Layer 6 of a small transformer language model trained on English Wikipedia (9 layers, counted from 0, width 128).
A neuron's activation on a vector x is GELU(weights . x + bias), where the dot is the dot product.

Input weights of the MLP neurons that the questions are about. A number n stands for (n - 500) times 0.0012.
n49 (bias -0.032): 490,498,631,566,464,417,483,762,570,306,303,604,335,723,480,659,485,619,504,387,214,531,539,495,485,479,512,647,340,439,531,533,410,688,412,573,622,447,671,537,543,425,425,769,599,525,569,588,479,647,509,406,767,648,531,561,459,517,572,599,417,596,314,362,377,298,377,527,342,512,323,510,508,512,322,493,470,518,371,602,587,572,483,476,630,534,288,473,702,610,668,422,548,393,611,513,483,454,340,618,350,573,126,528,482,595,580,517,461,523,380,561,328,642,415,279,600,525,331,474,461,477,382,655,323,559,611,419
n130 (bias -0.039): 552,445,391,466,677,367,581,565,420,476,566,603,460,678,251,634,448,495,583,648,267,345,280,561,341,521,682,367,506,353,612,507,455,363,401,536,375,389,673,559,499,458,354,516,620,475,501,340,673,352,269,413,670,362,510,524,592,470,571,600,649,837,610,464,726,429,603,576,475,367,527,432,513,662,477,593,577,710,416,470,670,503,552,472,593,135,561,380,369,629,422,357,819,739,543,323,204,593,432,593,676,609,290,495,546,769,397,616,312,566,316,443,611,411,524,422,628,404,541,630,575,457,419,725,184,510,302,625
n132 (bias -0.070): 510,314,492,485,608,583,374,592,642,364,323,667,542,759,556,531,594,546,417,639,397,392,310,420,459,531,456,604,524,384,410,487,461,541,504,425,488,760,387,395,570,592,710,501,310,675,501,544,246,527,501,593,457,731,450,633,476,412,391,468,739,869,516,644,544,400,457,517,505,544,582,653,707,338,723,419,548,577,614,227,572,297,593,317,530,448,390,603,715,528,430,598,414,636,513,496,517,829,516,581,390,616,712,534,547,705,413,566,332,155,588,673,379,400,596,90,240,526,562,570,519,415,485,480,468,554,296,489
n140 (bias -0.037): 524,496,340,416,424,563,437,369,611,576,555,620,612,500,445,638,410,634,654,675,548,568,354,528,627,454,593,660,448,460,498,358,336,514,464,340,543,625,406,563,475,402,340,685,627,677,308,689,390,376,662,537,485,347,687,609,462,376,423,573,734,470,660,578,568,526,623,599,384,561,422,520,762,524,290,528,417,380,303,460,556,439,330,708,489,300,186,539,474,633,495,739,408,656,611,652,569,496,959,358,329,607,365,513,415,801,471,375,358,534,508,415,494,402,506,486,308,572,533,434,469,413,476,274,331,328,350,602
n141 (bias -0.046): 424,366,631,636,535,381,620,485,700,474,408,695,804,327,489,447,590,900,402,531,367,505,230,307,475,675,630,590,223,528,595,326,574,607,411,292,408,351,478,536,274,549,393,729,480,416,194,458,585,421,574,323,552,638,452,277,636,532,590,554,673,479,623,375,517,607,555,429,627,417,676,433,290,357,489,280,662,738,559,566,549,811,616,441,463,601,628,371,432,374,682,419,428,657,674,530,648,508,496,429,613,369,541,474,406,495,551,469,396,342,649,446,622,399,538,519,655,469,545,710,277,646,736,394,564,527,383,693
n144 (bias -0.064): 406,455,633,596,442,559,646,432,483,343,463,604,519,384,390,567,482,546,485,597,436,596,334,535,367,572,424,484,486,374,811,384,513,340,466,262,803,543,690,676,438,638,594,311,731,588,222,428,404,308,556,417,402,483,367,690,165,716,314,356,681,814,559,641,421,199,816,406,601,435,290,625,449,598,440,551,641,661,525,300,433,202,508,451,586,440,466,458,512,536,488,673,526,583,659,527,681,538,641,360,446,655,502,410,524,519,67,655,465,599,670,558,519,485,573,466,615,567,528,434,419,389,423,834,261,520,892,367
n241 (bias -0.040): 738,412,505,628,655,683,380,520,480,384,361,413,468,502,484,451,587,499,564,704,413,508,345,588,472,642,520,552,559,491,350,686,583,406,701,288,397,629,348,551,324,626,488,485,588,470,191,663,623,544,426,534,429,507,518,685,492,438,544,528,481,480,676,423,607,363,634,454,487,581,408,638,632,377,568,392,290,713,510,726,416,746,686,8,493,468,333,471,681,503,504,488,743,581,508,481,414,454,508,528,449,767,611,508,558,563,201,508,606,389,492,402,453,310,568,581,481,417,318,458,429,350,510,570,480,542,464,448
n250 (bias -0.033): 677,432,522,716,567,509,499,473,343,469,556,508,527,555,417,638,406,715,604,572,113,723,331,294,692,340,408,443,435,338,371,484,514,450,712,516,665,536,523,412,492,419,435,336,454,592,285,581,482,622,507,577,454,338,295,524,374,654,433,572,845,669,487,451,393,440,678,536,533,313,497,274,497,530,441,579,477,639,319,292,516,625,542,544,507,662,572,35,546,597,480,736,528,629,526,462,325,513,501,451,390,625,517,592,244,586,253,367,549,515,481,466,635,715,440,499,504,345,486,434,576,584,487,686,443,739,503,471
n266 (bias -0.045): 466,431,623,674,236,490,430,655,649,329,669,622,542,783,363,400,602,544,595,450,326,489,574,272,723,552,464,571,559,487,472,355,473,465,652,534,545,637,673,344,586,571,426,703,347,504,485,675,570,829,328,498,604,415,472,511,244,432,410,393,577,516,663,402,611,104,486,465,534,399,590,484,422,171,209,563,282,496,434,643,412,725,592,454,496,373,559,362,532,561,591,517,675,757,652,619,644,726,532,244,350,484,598,399,469,638,525,591,442,537,697,314,332,611,433,464,445,508,490,439,528,432,354,397,514,559,635,468
n330 (bias -0.031): 611,446,296,362,607,670,496,538,481,472,769,551,532,612,393,476,576,552,509,521,466,690,681,433,444,829,629,563,508,473,455,625,367,575,592,666,604,313,453,526,587,513,262,544,592,652,391,540,610,655,359,434,695,365,235,604,342,652,557,470,721,558,545,312,362,387,713,369,603,606,327,447,360,304,362,513,421,344,314,285,638,544,421,419,587,358,241,171,401,741,498,741,492,549,447,672,581,411,559,275,427,425,417,563,470,654,253,537,303,575,729,509,539,629,417,375,464,526,554,393,628,649,522,622,372,571,469,420
n332 (bias -0.056): 670,447,384,454,510,680,608,467,633,423,546,630,627,534,731,487,655,556,479,522,583,484,434,201,389,485,604,545,362,485,351,550,355,720,209,413,600,575,272,606,508,361,576,676,448,602,293,739,450,606,743,617,694,502,450,545,408,638,579,734,595,524,516,496,372,556,310,496,668,623,684,463,469,126,467,294,411,297,397,544,686,651,275,346,526,405,523,306,545,752,463,494,583,584,472,360,556,482,799,567,345,620,424,365,594,621,404,233,447,390,552,633,345,297,257,352,415,605,309,584,533,267,672,418,251,579,439,627
n395 (bias -0.071): 384,398,749,354,608,636,428,459,539,465,358,335,839,549,524,513,576,707,454,641,539,535,383,458,357,507,408,535,306,569,675,346,406,673,340,379,648,253,392,570,413,491,507,460,517,680,511,623,559,476,548,178,543,470,574,733,497,479,322,411,430,600,361,534,516,567,570,378,659,502,513,729,285,327,563,419,696,570,541,287,441,656,477,513,469,734,625,678,534,571,633,519,710,767,559,493,209,453,550,790,664,362,457,413,375,594,161,323,492,292,592,574,630,340,333,301,826,536,361,666,695,377,645,691,430,419,477,762
n403 (bias -0.032): 528,471,676,762,514,685,606,498,274,637,563,576,417,654,601,616,477,506,666,546,388,530,316,418,565,384,524,462,304,364,659,583,484,277,382,402,357,471,612,729,544,635,205,633,587,586,321,429,582,597,545,468,540,478,644,504,493,338,456,307,534,512,694,393,461,495,693,788,408,332,449,619,513,254,399,404,642,527,594,575,504,621,481,513,460,378,315,393,496,510,523,536,540,625,738,627,501,646,528,418,471,559,438,365,320,715,392,428,349,578,522,373,454,498,520,642,801,529,313,330,582,386,344,582,548,513,572,205
n430 (bias -0.040): 476,410,594,113,233,608,481,785,390,531,561,643,685,564,611,534,638,583,593,434,507,561,587,493,395,445,632,498,337,427,619,621,715,519,343,415,494,500,656,331,413,450,564,587,536,625,474,645,311,595,340,442,690,752,460,581,374,505,482,197,365,517,459,571,458,393,468,235,731,253,608,690,479,401,390,262,613,450,474,651,315,484,362,253,319,497,256,488,500,447,449,570,546,504,275,478,279,566,435,391,327,632,585,519,450,409,505,638,421,767,498,765,498,572,659,573,623,725,575,487,515,600,488,475,700,428,558,795
n450 (bias -0.075): 609,393,601,837,608,418,770,393,557,819,552,514,773,531,191,509,569,736,397,749,399,607,580,439,449,496,501,413,173,401,464,457,467,502,490,542,509,484,499,340,689,718,413,530,604,337,404,582,394,596,633,340,470,414,426,655,554,359,485,492,660,388,419,474,540,303,595,595,571,615,279,397,390,553,407,320,577,457,681,238,715,716,452,319,450,686,532,179,230,585,375,545,526,660,562,525,593,605,617,752,738,447,635,593,655,592,597,402,348,517,292,563,372,279,248,553,571,959,344,677,510,788,522,617,380,557,471,223
n451 (bias -0.066): 508,401,385,532,429,454,346,839,233,443,256,757,434,568,405,576,710,432,559,480,230,410,505,251,488,579,329,585,612,443,557,552,370,544,372,507,505,413,756,413,498,340,524,806,515,557,648,516,582,671,520,391,691,389,231,280,399,261,516,176,664,775,572,310,782,583,569,495,419,173,628,536,439,459,594,510,425,351,318,621,490,592,340,394,317,384,271,487,681,713,726,674,613,469,454,694,547,474,528,451,611,650,560,593,383,791,469,701,230,546,527,541,391,660,415,561,596,635,701,484,380,344,513,432,480,673,376,510
n483 (bias -0.060): 540,372,554,539,715,686,695,662,467,506,624,600,625,436,644,397,592,424,402,439,279,315,577,495,251,583,294,462,327,476,788,620,444,408,456,499,567,492,568,624,408,499,441,506,541,580,671,822,262,480,400,452,687,463,585,408,481,571,591,580,567,480,381,556,643,477,629,574,666,218,861,523,598,248,515,405,579,339,444,447,338,357,457,246,497,419,422,620,297,930,589,726,770,579,439,835,331,259,405,485,412,522,469,466,437,618,497,306,407,452,522,567,524,378,543,412,504,676,419,607,396,347,499,493,713,321,472,336
n492 (bias -0.064): 559,355,470,607,662,513,424,627,515,760,362,598,573,453,613,363,508,606,403,718,290,525,647,241,393,536,664,377,267,541,814,660,556,271,410,444,704,478,406,723,489,561,520,398,545,534,615,525,429,718,246,426,404,600,626,662,513,757,594,723,725,307,543,429,427,323,770,747,453,433,496,708,708,327,373,209,585,244,338,325,464,791,358,419,317,635,664,424,346,587,489,392,710,701,505,434,181,607,534,610,682,532,425,248,576,383,537,660,630,379,471,551,546,393,277,398,581,536,323,537,615,396,642,493,642,375,562,402
n504 (bias -0.054): 491,437,715,622,754,499,502,362,770,540,533,375,548,629,406,264,492,701,524,512,552,491,308,332,104,520,271,621,587,519,601,523,582,466,642,451,296,378,625,456,568,799,292,365,522,664,552,543,403,596,593,381,287,462,614,458,365,574,345,327,640,450,573,664,458,558,550,388,425,667,731,412,430,609,594,336,407,393,638,653,262,574,573,464,576,620,506,349,474,670,917,632,452,454,420,494,445,693,562,436,312,439,690,497,445,734,210,452,699,271,493,401,588,463,408,386,728,664,661,458,464,389,715,418,536,493,471,441

Each question shows a token from some text and the vector x that enters the MLP there. A number n stands for (n - 500) times 0.023.

"p": 477,503,489,519,558,499,515,523,535,448,455,417,549,534,544,467,467,530,473,516,546,484,518,583,505,496,474,549,464,586,437,488,528,618,496,547,498,558,403,452,471,494,596,519,389,487,498,495,513,484,527,519,401,569,499,498,385,555,485,476,508,515,535,576,449,426,447,529,500,491,511,462,484,464,507,483,505,592,494,457,500,466,497,483,458,596,563,520,550,430,473,465,504,471,516,472,501,525,481,561,491,452,500,485,512,477,481,532,495,496,493,516,544,426,550,508,462,489,497,508,604,496,531,501,504,488,434,453
The most active neuron and its activation: n132, at about 5.1

" com": 522,771,523,479,539,462,506,496,502,500,458,490,525,506,571,502,492,473,457,520,478,498,531,522,428,490,506,476,468,608,471,528,447,508,534,463,481,526,471,577,516,507,460,477,470,524,501,521,535,480,560,522,446,556,498,493,497,538,544,534,444,452,463,547,507,593,482,487,571,435,548,493,544,446,489,493,543,479,480,479,441,461,478,475,525,535,496,513,574,504,481,485,474,528,506,505,457,437,485,533,420,485,470,487,470,420,559,482,447,444,484,455,534,472,530,497,501,504,525,529,529,467,504,469,530,470,485,478
Which of these neurons fires most? n483

"es": 469,659,446,542,549,475,563,526,513,500,513,419,502,453,544,509,467,476,502,538,561,606,513,523,521,492,448,554,490,470,416,551,429,575,504,522,498,540,435,536,443,480,490,520,420,530,488,513,518,538,544,574,421,484,526,511,516,521,488,507,525,480,512,531,459,452,425,498,445,567,528,430,485,526,534,538,550,505,434,469,440,489,437,470,527,506,507,500,481,515,491,487,446,479,484,505,553,455,535,533,461,525,466,479,524,427,508,440,419,506,556,473,497,570,550,501,503,562,543,510,559,466,476,434,433,500,490,511
Which of these neurons fires most? n332

"m": 490,724,486,450,508,447,504,527,511,551,511,548,470,514,572,450,489,452,484,485,435,508,492,530,465,490,465,474,594,496,517,521,495,535,575,512,529,516,462,472,481,545,556,455,499,496,522,494,620,469,464,507,502,606,515,462,479,483,511,499,483,481,470,477,442,509,494,558,492,537,539,500,567,507,474,492,524,558,518,520,422,498,488,492,481,472,587,465,459,525,506,473,493,468,530,499,514,439,425,458,504,429,558,487,506,424,437,580,483,431,442,511,520,501,549,507,476,504,505,467,556,465,498,485,496,439,514,463
The most active neuron and its activation: n492, at about 0.46

"iv": 489,634,500,534,493,476,535,572,473,524,564,437,577,395,534,521,484,435,505,475,532,517,529,506,504,471,441,438,489,527,505,478,397,533,522,565,500,466,469,552,557,505,486,429,536,520,534,433,561,501,476,479,417,491,484,483,533,465,495,529,547,500,474,483,496,556,494,488,550,512,489,508,471,527,521,437,518,434,521,461,533,493,498,553,502,556,600,503,418,423,411,478,523,495,503,556,505,453,429,491,450,465,491,488,454,472,594,535,487,494,539,523,484,469,534,501,522,528,465,501,636,518,513,443,484,476,505,508
Which three neurons fire most, strongest first? n450, n492, n395

"on": 452,457,525,646,502,485,462,440,542,502,459,480,505,471,518,549,451,476,487,474,546,528,454,460,452,505,494,493,497,515,440,540,394,508,478,579,457,528,433,414,507,481,462,519,520,501,500,375,493,518,477,492,546,531,533,524,547,500,435,533,568,490,516,506,445,468,509,509,515,446,473,488,478,567,538,534,530,526,538,538,420,445,505,590,512,482,511,467,499,457,511,473,455,475,563,529,575,523,493,489,460,431,507,530,457,483,511,585,480,440,501,569,464,535,565,535,484,526,576,529,603,510,498,570,492,471,494,448
Which of these neurons fires most? n132

"us": 438,685,431,526,503,534,521,601,514,532,492,462,552,484,545,477,486,435,473,492,460,476,511,486,600,485,522,535,533,485,506,580,482,543,567,589,459,543,448,418,469,494,508,503,500,486,516,481,555,542,488,529,515,493,529,452,541,489,492,403,472,463,471,508,496,471,507,442,496,535,572,541,511,494,577,529,553,470,507,546,494,425,537,496,560,448,476,545,498,517,492,504,439,473,448,509,487,446,439,481,396,537,536,481,502,454,482,479,479,497,578,466,515,510,557,510,474,495,487,475,462,471,518,445,540,459,478,446
The two highest activations, in order: n483, n430

"id": 502,688,489,514,511,496,467,559,436,468,525,548,467,503,504,552,516,475,555,532,435,429,493,442,554,473,514,486,468,549,440,600,421,488,531,522,474,572,468,503,539,402,471,496,486,426,460,474,569,489,477,538,498,510,518,521,491,486,540,525,501,528,493,432,493,512,542,475,491,495,498,480,594,531,545,566,496,465,519,470,491,489,536,566,509,465,568,569,465,479,443,475,553,496,565,449,426,504,477,493,464,398,513,478,537,498,541,528,507,480,521,495,500,518,531,526,481,437,461,433,539,557,491,495,457,485,450,448
Which three neurons fire most, strongest first? n130, n250, n403

"os": 482,665,466,530,542,546,454,560,458,501,476,501,440,488,550,502,429,477,592,466,484,555,512,493,560,501,513,460,462,503,398,500,395,501,514,541,468,543,468,467,533,484,535,465,518,493,477,478,524,497,517,487,467,504,530,449,503,572,554,545,517,507,468,570,484,541,451,514,544,497,540,468,478,427,507,450,561,465,403,520,505,527,491,554,530,534,493,498,449,509,461,507,484,517,495,552,527,461,521,470,405,421,491,530,432,436,554,520,559,459,508,510,501,499,578,553,490,520,550,477,548,528,531,453,498,400,457,496
The most active neuron and its activation: n140, at about 1.1

"as": 522,613,472,507,540,502,479,526,521,536,511,438,487,524,551,495,494,466,537,443,574,582,472,566,596,445,471,508,447,537,394,466,506,534,579,548,427,503,508,477,465,432,486,448,423,535,490,496,561,509,492,438,516,513,474,465,466,429,523,497,523,430,472,567,470,517,488,449,515,532,498,453,458,499,511,476,526,508,447,532,444,473,488,482,557,447,496,500,479,471,570,485,442,581,519,518,425,536,492,478,526,547,574,496,449,539,514,472,471,538,491,517,501,524,591,548,491,602,470,451,498,509,460,447,564,441,547,504
The most active neuron and its activation: n430, at about 2

"ver": 497,746,509,518,585,454,537,502,514,416,546,430,484,536,574,488,541,487,476,432,527,451,495,544,452,461,485,490,543,491,443,516,499,467,533,516,445,466,576,562,501,527,555,484,466,515,523,497,557,525,543,468,482,516,530,441,548,441,472,481,464,505,517,567,537,469,460,470,537,496,568,454,521,523,568,544,424,507,551,496,486,450,473,493,540,475,522,462,552,448,540,422,482,495,503,457,538,446,447,483,478,513,503,519,464,480,495,527,455,473,544,479,532,467,520,475,548,456,471,495,523,519,462,501,476,478,469,483
The two highest activations, in order: n504, n130

"f": 513,724,403,509,530,493,493,440,487,487,560,419,528,459,510,567,475,493,479,493,547,481,450,553,448,493,534,547,557,555,489,471,529,518,524,469,495,502,488,464,517,481,425,544,457,525,504,426,553,455,540,503,505,566,510,528,513,502,510,471,463,448,530,540,530,434,518,477,498,512,448,489,489,528,535,513,499,497,456,571,467,463,425,524,503,509,514,528,486,440,494,463,425,530,466,458,488,515,507,479,423,463,484,496,528,448,550,502,486,491,513,543,585,503,469,608,467,519,579,490,536,542,470,428,487,523,513,483
The most active neuron and its activation: n140, at about 1.1

"av": 485,640,518,605,473,519,498,492,541,535,449,435,530,454,554,513,550,437,489,538,551,493,506,595,438,499,510,470,564,481,522,549,485,501,553,517,514,559,473,532,485,515,592,414,456,498,556,449,520,382,563,482,492,469,453,620,419,446,515,532,519,535,571,474,520,537,445,491,513,535,482,495,556,497,559,536,487,444,490,455,525,498,520,521,533,483,535,537,430,440,433,450,539,466,509,478,518,454,482,528,438,509,501,495,496,458,523,507,484,488,462,485,468,434,525,468,422,461,516,482,503,510,471,465,485,527,480,494
The most active neuron and its activation: n132, at about 1.5

"l": 476,718,463,465,534,444,465,505,481,496,504,522,496,486,473,512,458,506,538,427,488,525,532,490,560,495,483,510,529,484,444,530,501,496,541,545,476,455,475,510,498,456,521,527,486,444,491,516,568,522,532,482,492,570,466,484,549,455,608,453,497,576,520,478,451,505,526,474,540,491,438,417,525,534,509,557,505,578,424,470,412,516,509,520,487,469,546,500,498,491,526,516,499,427,567,450,501,475,440,467,435,415,537,524,466,443,445,491,493,507,545,485,543,572,565,531,513,453,512,485,526,561,560,474,468,490,500,475
The most active neuron and its activation: n250, at about 2.8

"k": 489,740,512,522,498,515,551,448,445,536,521,541,497,483,569,442,460,454,480,507,483,450,468,568,533,492,426,475,500,472,534,521,530,491,540,475,490,521,493,475,491,519,510,499,516,431,478,494,557,458,515,549,457,552,553,558,512,522,532,491,474,457,514,516,453,475,529,485,508,500,499,457,535,459,568,520,476,527,520,507,427,515,513,483,450,497,559,520,422,453,522,490,540,491,483,494,476,480,472,448,464,513,561,463,527,401,492,567,525,485,552,424,531,441,557,470,473,529,439,489,573,502,496,569,465,459,542,434
Which of these neurons fires most? n241

" in": 498,833,465,535,553,505,518,495,517,457,477,389,467,476,525,507,475,448,468,461,541,484,524,465,490,514,483,477,447,536,453,516,484,500,521,545,466,512,539,525,502,487,507,492,541,465,468,509,520,476,513,564,511,461,498,503,570,486,531,455,460,484,509,471,546,508,525,537,530,475,458,392,475,490,539,565,440,528,509,524,484,497,467,503,525,538,478,461,485,484,475,497,495,530,509,503,500,524,509,533,493,507,443,527,474,491,468,490,515,497,501,510,495,464,519,541,508,455,517,518,505,545,504,418,493,466,513,508
Which of these neurons fires most? n241

"ro": 494,662,492,483,516,583,483,478,445,521,485,475,489,508,520,526,506,432,480,407,552,525,526,403,556,470,500,395,522,508,504,580,428,452,554,570,457,522,467,491,480,467,550,438,476,446,556,551,490,498,540,532,474,514,482,490,531,493,512,474,507,474,541,573,441,553,498,472,498,461,585,486,517,500,490,513,504,553,489,508,426,496,493,548,459,469,490,520,593,461,426,424,448,488,479,505,453,530,474,454,424,497,550,494,450,501,566,494,516,524,499,525,469,559,563,544,480,547,497,533,543,510,449,494,567,476,462,511
Which of these neurons fires most? n430

"x": 487,758,482,445,510,448,482,510,490,478,576,570,480,428,517,462,502,441,576,474,500,502,542,484,553,433,593,477,501,588,524,534,468,497,527,524,437,459,477,568,509,492,486,483,500,407,497,459,540,496,528,497,483,490,526,478,467,524,537,523,463,474,467,514,589,524,501,511,499,551,564,469,503,456,552,477,496,459,482,498,466,568,539,485,515,491,520,499,529,513,528,515,449,477,527,486,527,477,541,456,479,399,497,522,471,475,539,512,488,470,472,453,481,485,525,505,512,470,558,458,459,483,547,463,460,469,481,482
Which of these neurons fires most? n141

"er": 551,719,525,454,535,411,496,538,460,456,488,497,400,456,521,531,460,415,491,439,472,459,440,531,462,482,515,466,574,526,441,526,453,611,500,527,478,553,540,490,522,452,521,518,513,489,501,464,536,458,482,457,562,472,568,444,527,477,500,473,484,515,433,477,509,563,512,506,477,470,514,426,541,503,509,563,496,505,488,523,544,556,490,485,484,487,519,542,569,455,499,464,532,449,537,482,572,534,539,432,535,445,499,482,525,535,470,566,511,467,509,458,496,520,529,539,478,489,470,491,482,502,505,492,508,535,520,432
Which of these neurons fires most? n451

"al": 569,765,511,458,534,515,492,541,499,518,532,498,414,508,517,554,516,454,545,504,436,478,480,480,515,495,523,448,465,536,428,522,473,471,531,508,509,488,509,505,540,515,525,405,466,439,540,447,541,477,514,528,492,494,473,485,472,500,555,525,454,508,487,522,515,512,553,544,525,550,474,471,517,503,443,504,535,523,489,545,522,462,521,472,550,527,502,509,493,459,494,475,564,513,532,491,550,475,461,470,412,428,503,509,482,433,476,590,415,473,395,485,453,468,501,514,484,468,528,505,541,527,533,494,487,478,529,495
Which of these neurons fires most? n130

"y": 511,706,527,459,537,473,501,504,424,429,552,530,476,454,555,530,464,452,447,490,523,554,468,483,522,491,493,542,526,492,442,508,492,501,499,534,536,495,527,509,493,543,581,480,479,482,489,516,585,483,476,523,492,524,518,467,499,484,505,520,507,475,494,516,419,481,568,502,509,508,463,490,544,488,502,552,467,523,471,463,454,489,519,516,538,441,542,501,466,567,512,464,487,438,522,516,581,510,430,465,397,412,609,508,502,487,429,543,487,462,529,537,526,513,496,515,472,439,486,444,588,483,530,517,453,479,557,402
Which three neurons fire most, strongest first? n144, n330, n250

")": 516,907,547,493,513,493,501,530,514,511,495,438,478,505,512,498,489,430,543,485,497,503,550,515,518,488,468,491,501,517,454,499,492,470,503,569,468,508,479,522,472,475,440,484,509,512,521,472,489,548,500,494,502,471,480,515,521,520,482,498,502,526,471,495,477,505,534,526,485,514,514,512,465,507,460,492,526,463,458,498,491,481,482,477,524,497,511,506,481,494,473,440,499,492,531,494,545,514,500,433,515,476,489,487,493,488,497,494,525,485,505,481,494,490,505,470,515,478,513,510,481,489,518,470,474,541,515,488
The most active neuron and its activation: n330, at about 0.26

" b": 525,811,505,438,478,490,497,522,467,486,532,483,536,534,582,508,498,462,427,508,527,519,498,488,498,531,496,491,501,497,534,527,491,478,529,550,488,534,508,475,487,477,448,473,496,422,463,469,439,487,533,559,424,500,496,529,508,436,537,473,480,502,482,519,499,491,505,513,477,560,490,475,519,520,499,461,509,507,473,530,507,499,530,505,518,512,497,534,541,454,437,468,487,479,541,456,489,510,495,507,457,479,514,444,437,418,600,458,506,489,470,504,552,518,475,532,546,537,448,462,512,505,508,538,513,546,518,430
Which of these neurons fires most? n403

"is": 499,643,507,452,475,539,445,519,463,538,527,549,471,510,496,558,492,454,540,510,463,509,482,527,567,418,475,507,497,481,508,469,485,519,521,506,516,623,472,510,493,510,533,441,500,574,537,535,501,494,441,579,506,487,502,482,529,513,534,516,494,426,503,445,468,470,478,453,489,542,530,483,559,487,495,585,543,529,506,481,549,457,499,565,543,462,526,563,465,474,450,440,478,459,496,493,543,467,496,467,362,493,584,581,507,367,479,530,428,425,528,473,505,530,460,481,508,496,526,484,554,532,501,422,490,468,509,469
The two highest activations, in order: n140, n132

" 201": 465,800,513,445,480,500,492,508,547,523,510,449,512,477,493,514,476,461,555,523,517,480,501,527,486,449,497,444,422,529,455,486,461,482,517,472,537,466,502,491,409,507,513,479,503,521,569,465,543,401,552,522,430,526,487,476,506,547,451,548,519,502,479,516,494,498,476,466,531,550,498,490,436,516,468,468,552,426,475,519,484,490,474,509,539,484,513,527,493,476,506,491,494,530,511,519,537,511,463,556,513,449,448,557,513,463,550,522,514,507,490,446,518,546,528,469,508,465,490,436,535,510,522,493,500,498,583,517
Which of these neurons fires most? n395

"ir": 503,553,511,468,514,546,478,475,547,481,459,465,503,468,485,528,412,457,444,462,531,448,446,519,461,484,544,462,462,516,547,526,421,487,475,545,483,399,478,468,522,506,486,433,564,482,505,400,551,498,479,516,498,503,495,471,521,537,512,518,499,479,439,498,496,518,461,449,563,528,437,521,433,502,506,553,554,514,589,492,496,461,553,549,455,487,551,544,490,488,444,545,504,521,531,452,546,487,522,502,494,457,593,583,461,464,454,560,537,469,552,563,573,491,595,446,542,437,483,509,594,536,575,554,527,444,463,427
The two highest activations, in order: n395, n144

"w": 469,703,512,422,408,428,558,488,413,492,545,507,476,517,505,562,548,433,423,513,527,466,511,550,536,477,506,428,472,457,500,519,498,492,477,516,446,510,507,446,551,563,479,474,445,450,503,462,485,504,514,477,446,508,545,529,503,434,530,484,500,513,471,487,540,523,491,529,461,518,471,502,557,641,566,511,507,547,524,434,489,445,580,523,525,499,507,544,496,541,411,501,477,513,454,532,500,511,469,427,553,453,544,461,497,484,507,524,534,551,487,442,489,494,515,520,515,522,499,489,545,463,458,528,520,539,501,482
The most active neuron and its activation: n130, at about 1.1

" of": 517,819,486,461,507,495,503,505,477,425,465,403,484,493,553,528,497,477,464,461,466,471,461,458,462,523,519,536,485,511,464,468,484,405,540,489,487,494,517,510,570,528,482,453,523,495,452,504,479,477,537,545,431,513,511,551,525,545,544,464,444,484,516,528,500,524,513,532,535,522,484,487,550,485,494,465,442,450,500,528,492,512,483,520,551,551,468,496,497,428,543,515,442,504,460,492,476,535,517,501,486,483,510,494,517,476,526,556,486,449,521,480,504,489,533,575,456,495,509,485,532,535,513,512,519,503,491,502
The two highest activations, in order: n504, n241

"her": 484,758,496,452,509,456,507,502,543,492,448,511,514,535,518,488,528,375,535,435,526,473,446,477,474,433,459,400,517,517,474,513,539,469,511,599,485,563,542,445,559,565,486,519,461,490,484,458,536,488,535,512,461,475,485,524,492,482,560,485,433,488,525,440,531,519,523,517,508,527,503,487,522,487,543,578,504,533,475,481,434,552,530,478,565,469,485,497,551,505,493,485,490,533,508,511,463,510,462,445,528,457,520,549,522,567,536,501,459,447,491,468,544,485,489,456,469,513,496,489,500,509,535,462,458,468,489,501
Which three neurons fire most, strongest first? n130, n266, n504

"or": 510,727,493,497,541,467,396,592,532,507,469,540,426,460,504,562,535,422,509,495,473,449,539,493,465,463,502,443,536,464,509,542,434,535,559,565,494,500,508,491,531,468,538,538,494,456,478,414,555,526,504,461,488,512,492,438,550,462,558,503,536,564,515,498,486,495,514,487,456,505,532,456,462,545,486,555,503,470,473,476,460,487,549,504,476,479,500,599,505,470,516,494,478,459,513,474,546,448,471,447,517,479,517,561,492,494,445,542,484,456,441,544,568,515,542,470,542,524,487,470,512,481,494,442,454,533,456,536
Which three neurons fire most, strongest first? n451, n130, n49

"ld": 511,685,514,448,468,508,483,534,489,436,590,434,558,489,525,540,452,435,528,407,586,456,484,541,575,481,507,474,548,490,453,519,501,504,472,571,490,509,560,453,580,499,523,501,478,515,462,482,568,516,520,580,441,510,449,443,473,528,519,495,484,563,539,511,502,475,472,488,519,450,532,566,535,489,501,494,461,485,505,457,469,502,464,498,473,536,476,572,474,480,533,485,513,451,476,474,459,495,459,481,496,476,465,518,468,447,589,581,433,481,511,524,513,449,538,512,455,481,527,496,594,508,443,500,462,551,462,432
The two highest activations, in order: n430, n266

" L": 497,972,489,500,509,485,512,512,502,504,494,502,509,506,482,485,514,498,489,506,494,498,475,498,505,503,498,480,482,479,507,505,511,508,482,498,495,493,491,491,460,492,485,475,521,490,503,493,500,486,506,489,503,489,492,490,475,495,485,505,502,517,513,496,502,496,511,490,503,505,503,505,511,490,496,484,484,489,508,488,508,508,488,505,491,488,497,493,491,497,492,506,502,519,504,488,487,504,510,501,476,517,477,479,500,456,498,497,511,492,501,512,490,488,502,504,503,494,511,503,478,470,494,486,497,504,494,496
Which three neurons fire most, strongest first? n140, n144, n332

"ar": 518,700,533,510,512,477,451,561,527,546,469,469,479,505,555,513,548,437,530,486,534,467,485,497,469,524,450,476,539,481,414,527,507,516,530,544,503,546,480,468,513,471,529,446,462,549,423,439,520,407,538,517,522,538,492,464,450,516,566,499,491,476,463,566,499,493,475,415,533,547,514,522,468,532,492,522,530,470,529,484,551,493,492,443,533,509,478,511,620,476,463,430,455,480,503,480,545,477,488,519,416,478,493,548,541,432,469,496,499,432,504,582,541,483,511,455,409,516,541,515,569,538,477,425,511,506,517,483
The two highest activations, in order: n132, n332

"o": 439,654,501,507,532,473,408,488,553,456,513,478,446,534,496,540,474,491,474,518,499,536,515,454,556,465,530,534,525,524,425,471,386,478,514,500,456,512,457,491,546,488,556,460,536,522,485,463,493,520,493,483,500,544,505,521,452,520,475,530,465,439,465,524,504,515,410,516,548,506,567,474,459,489,503,470,520,512,487,500,544,535,502,563,574,508,570,510,487,504,440,473,407,471,519,441,456,493,513,518,483,386,489,472,486,470,597,586,560,410,495,520,484,564,588,495,471,512,587,571,545,496,468,494,516,476,488,490
Which of these neurons fires most? n132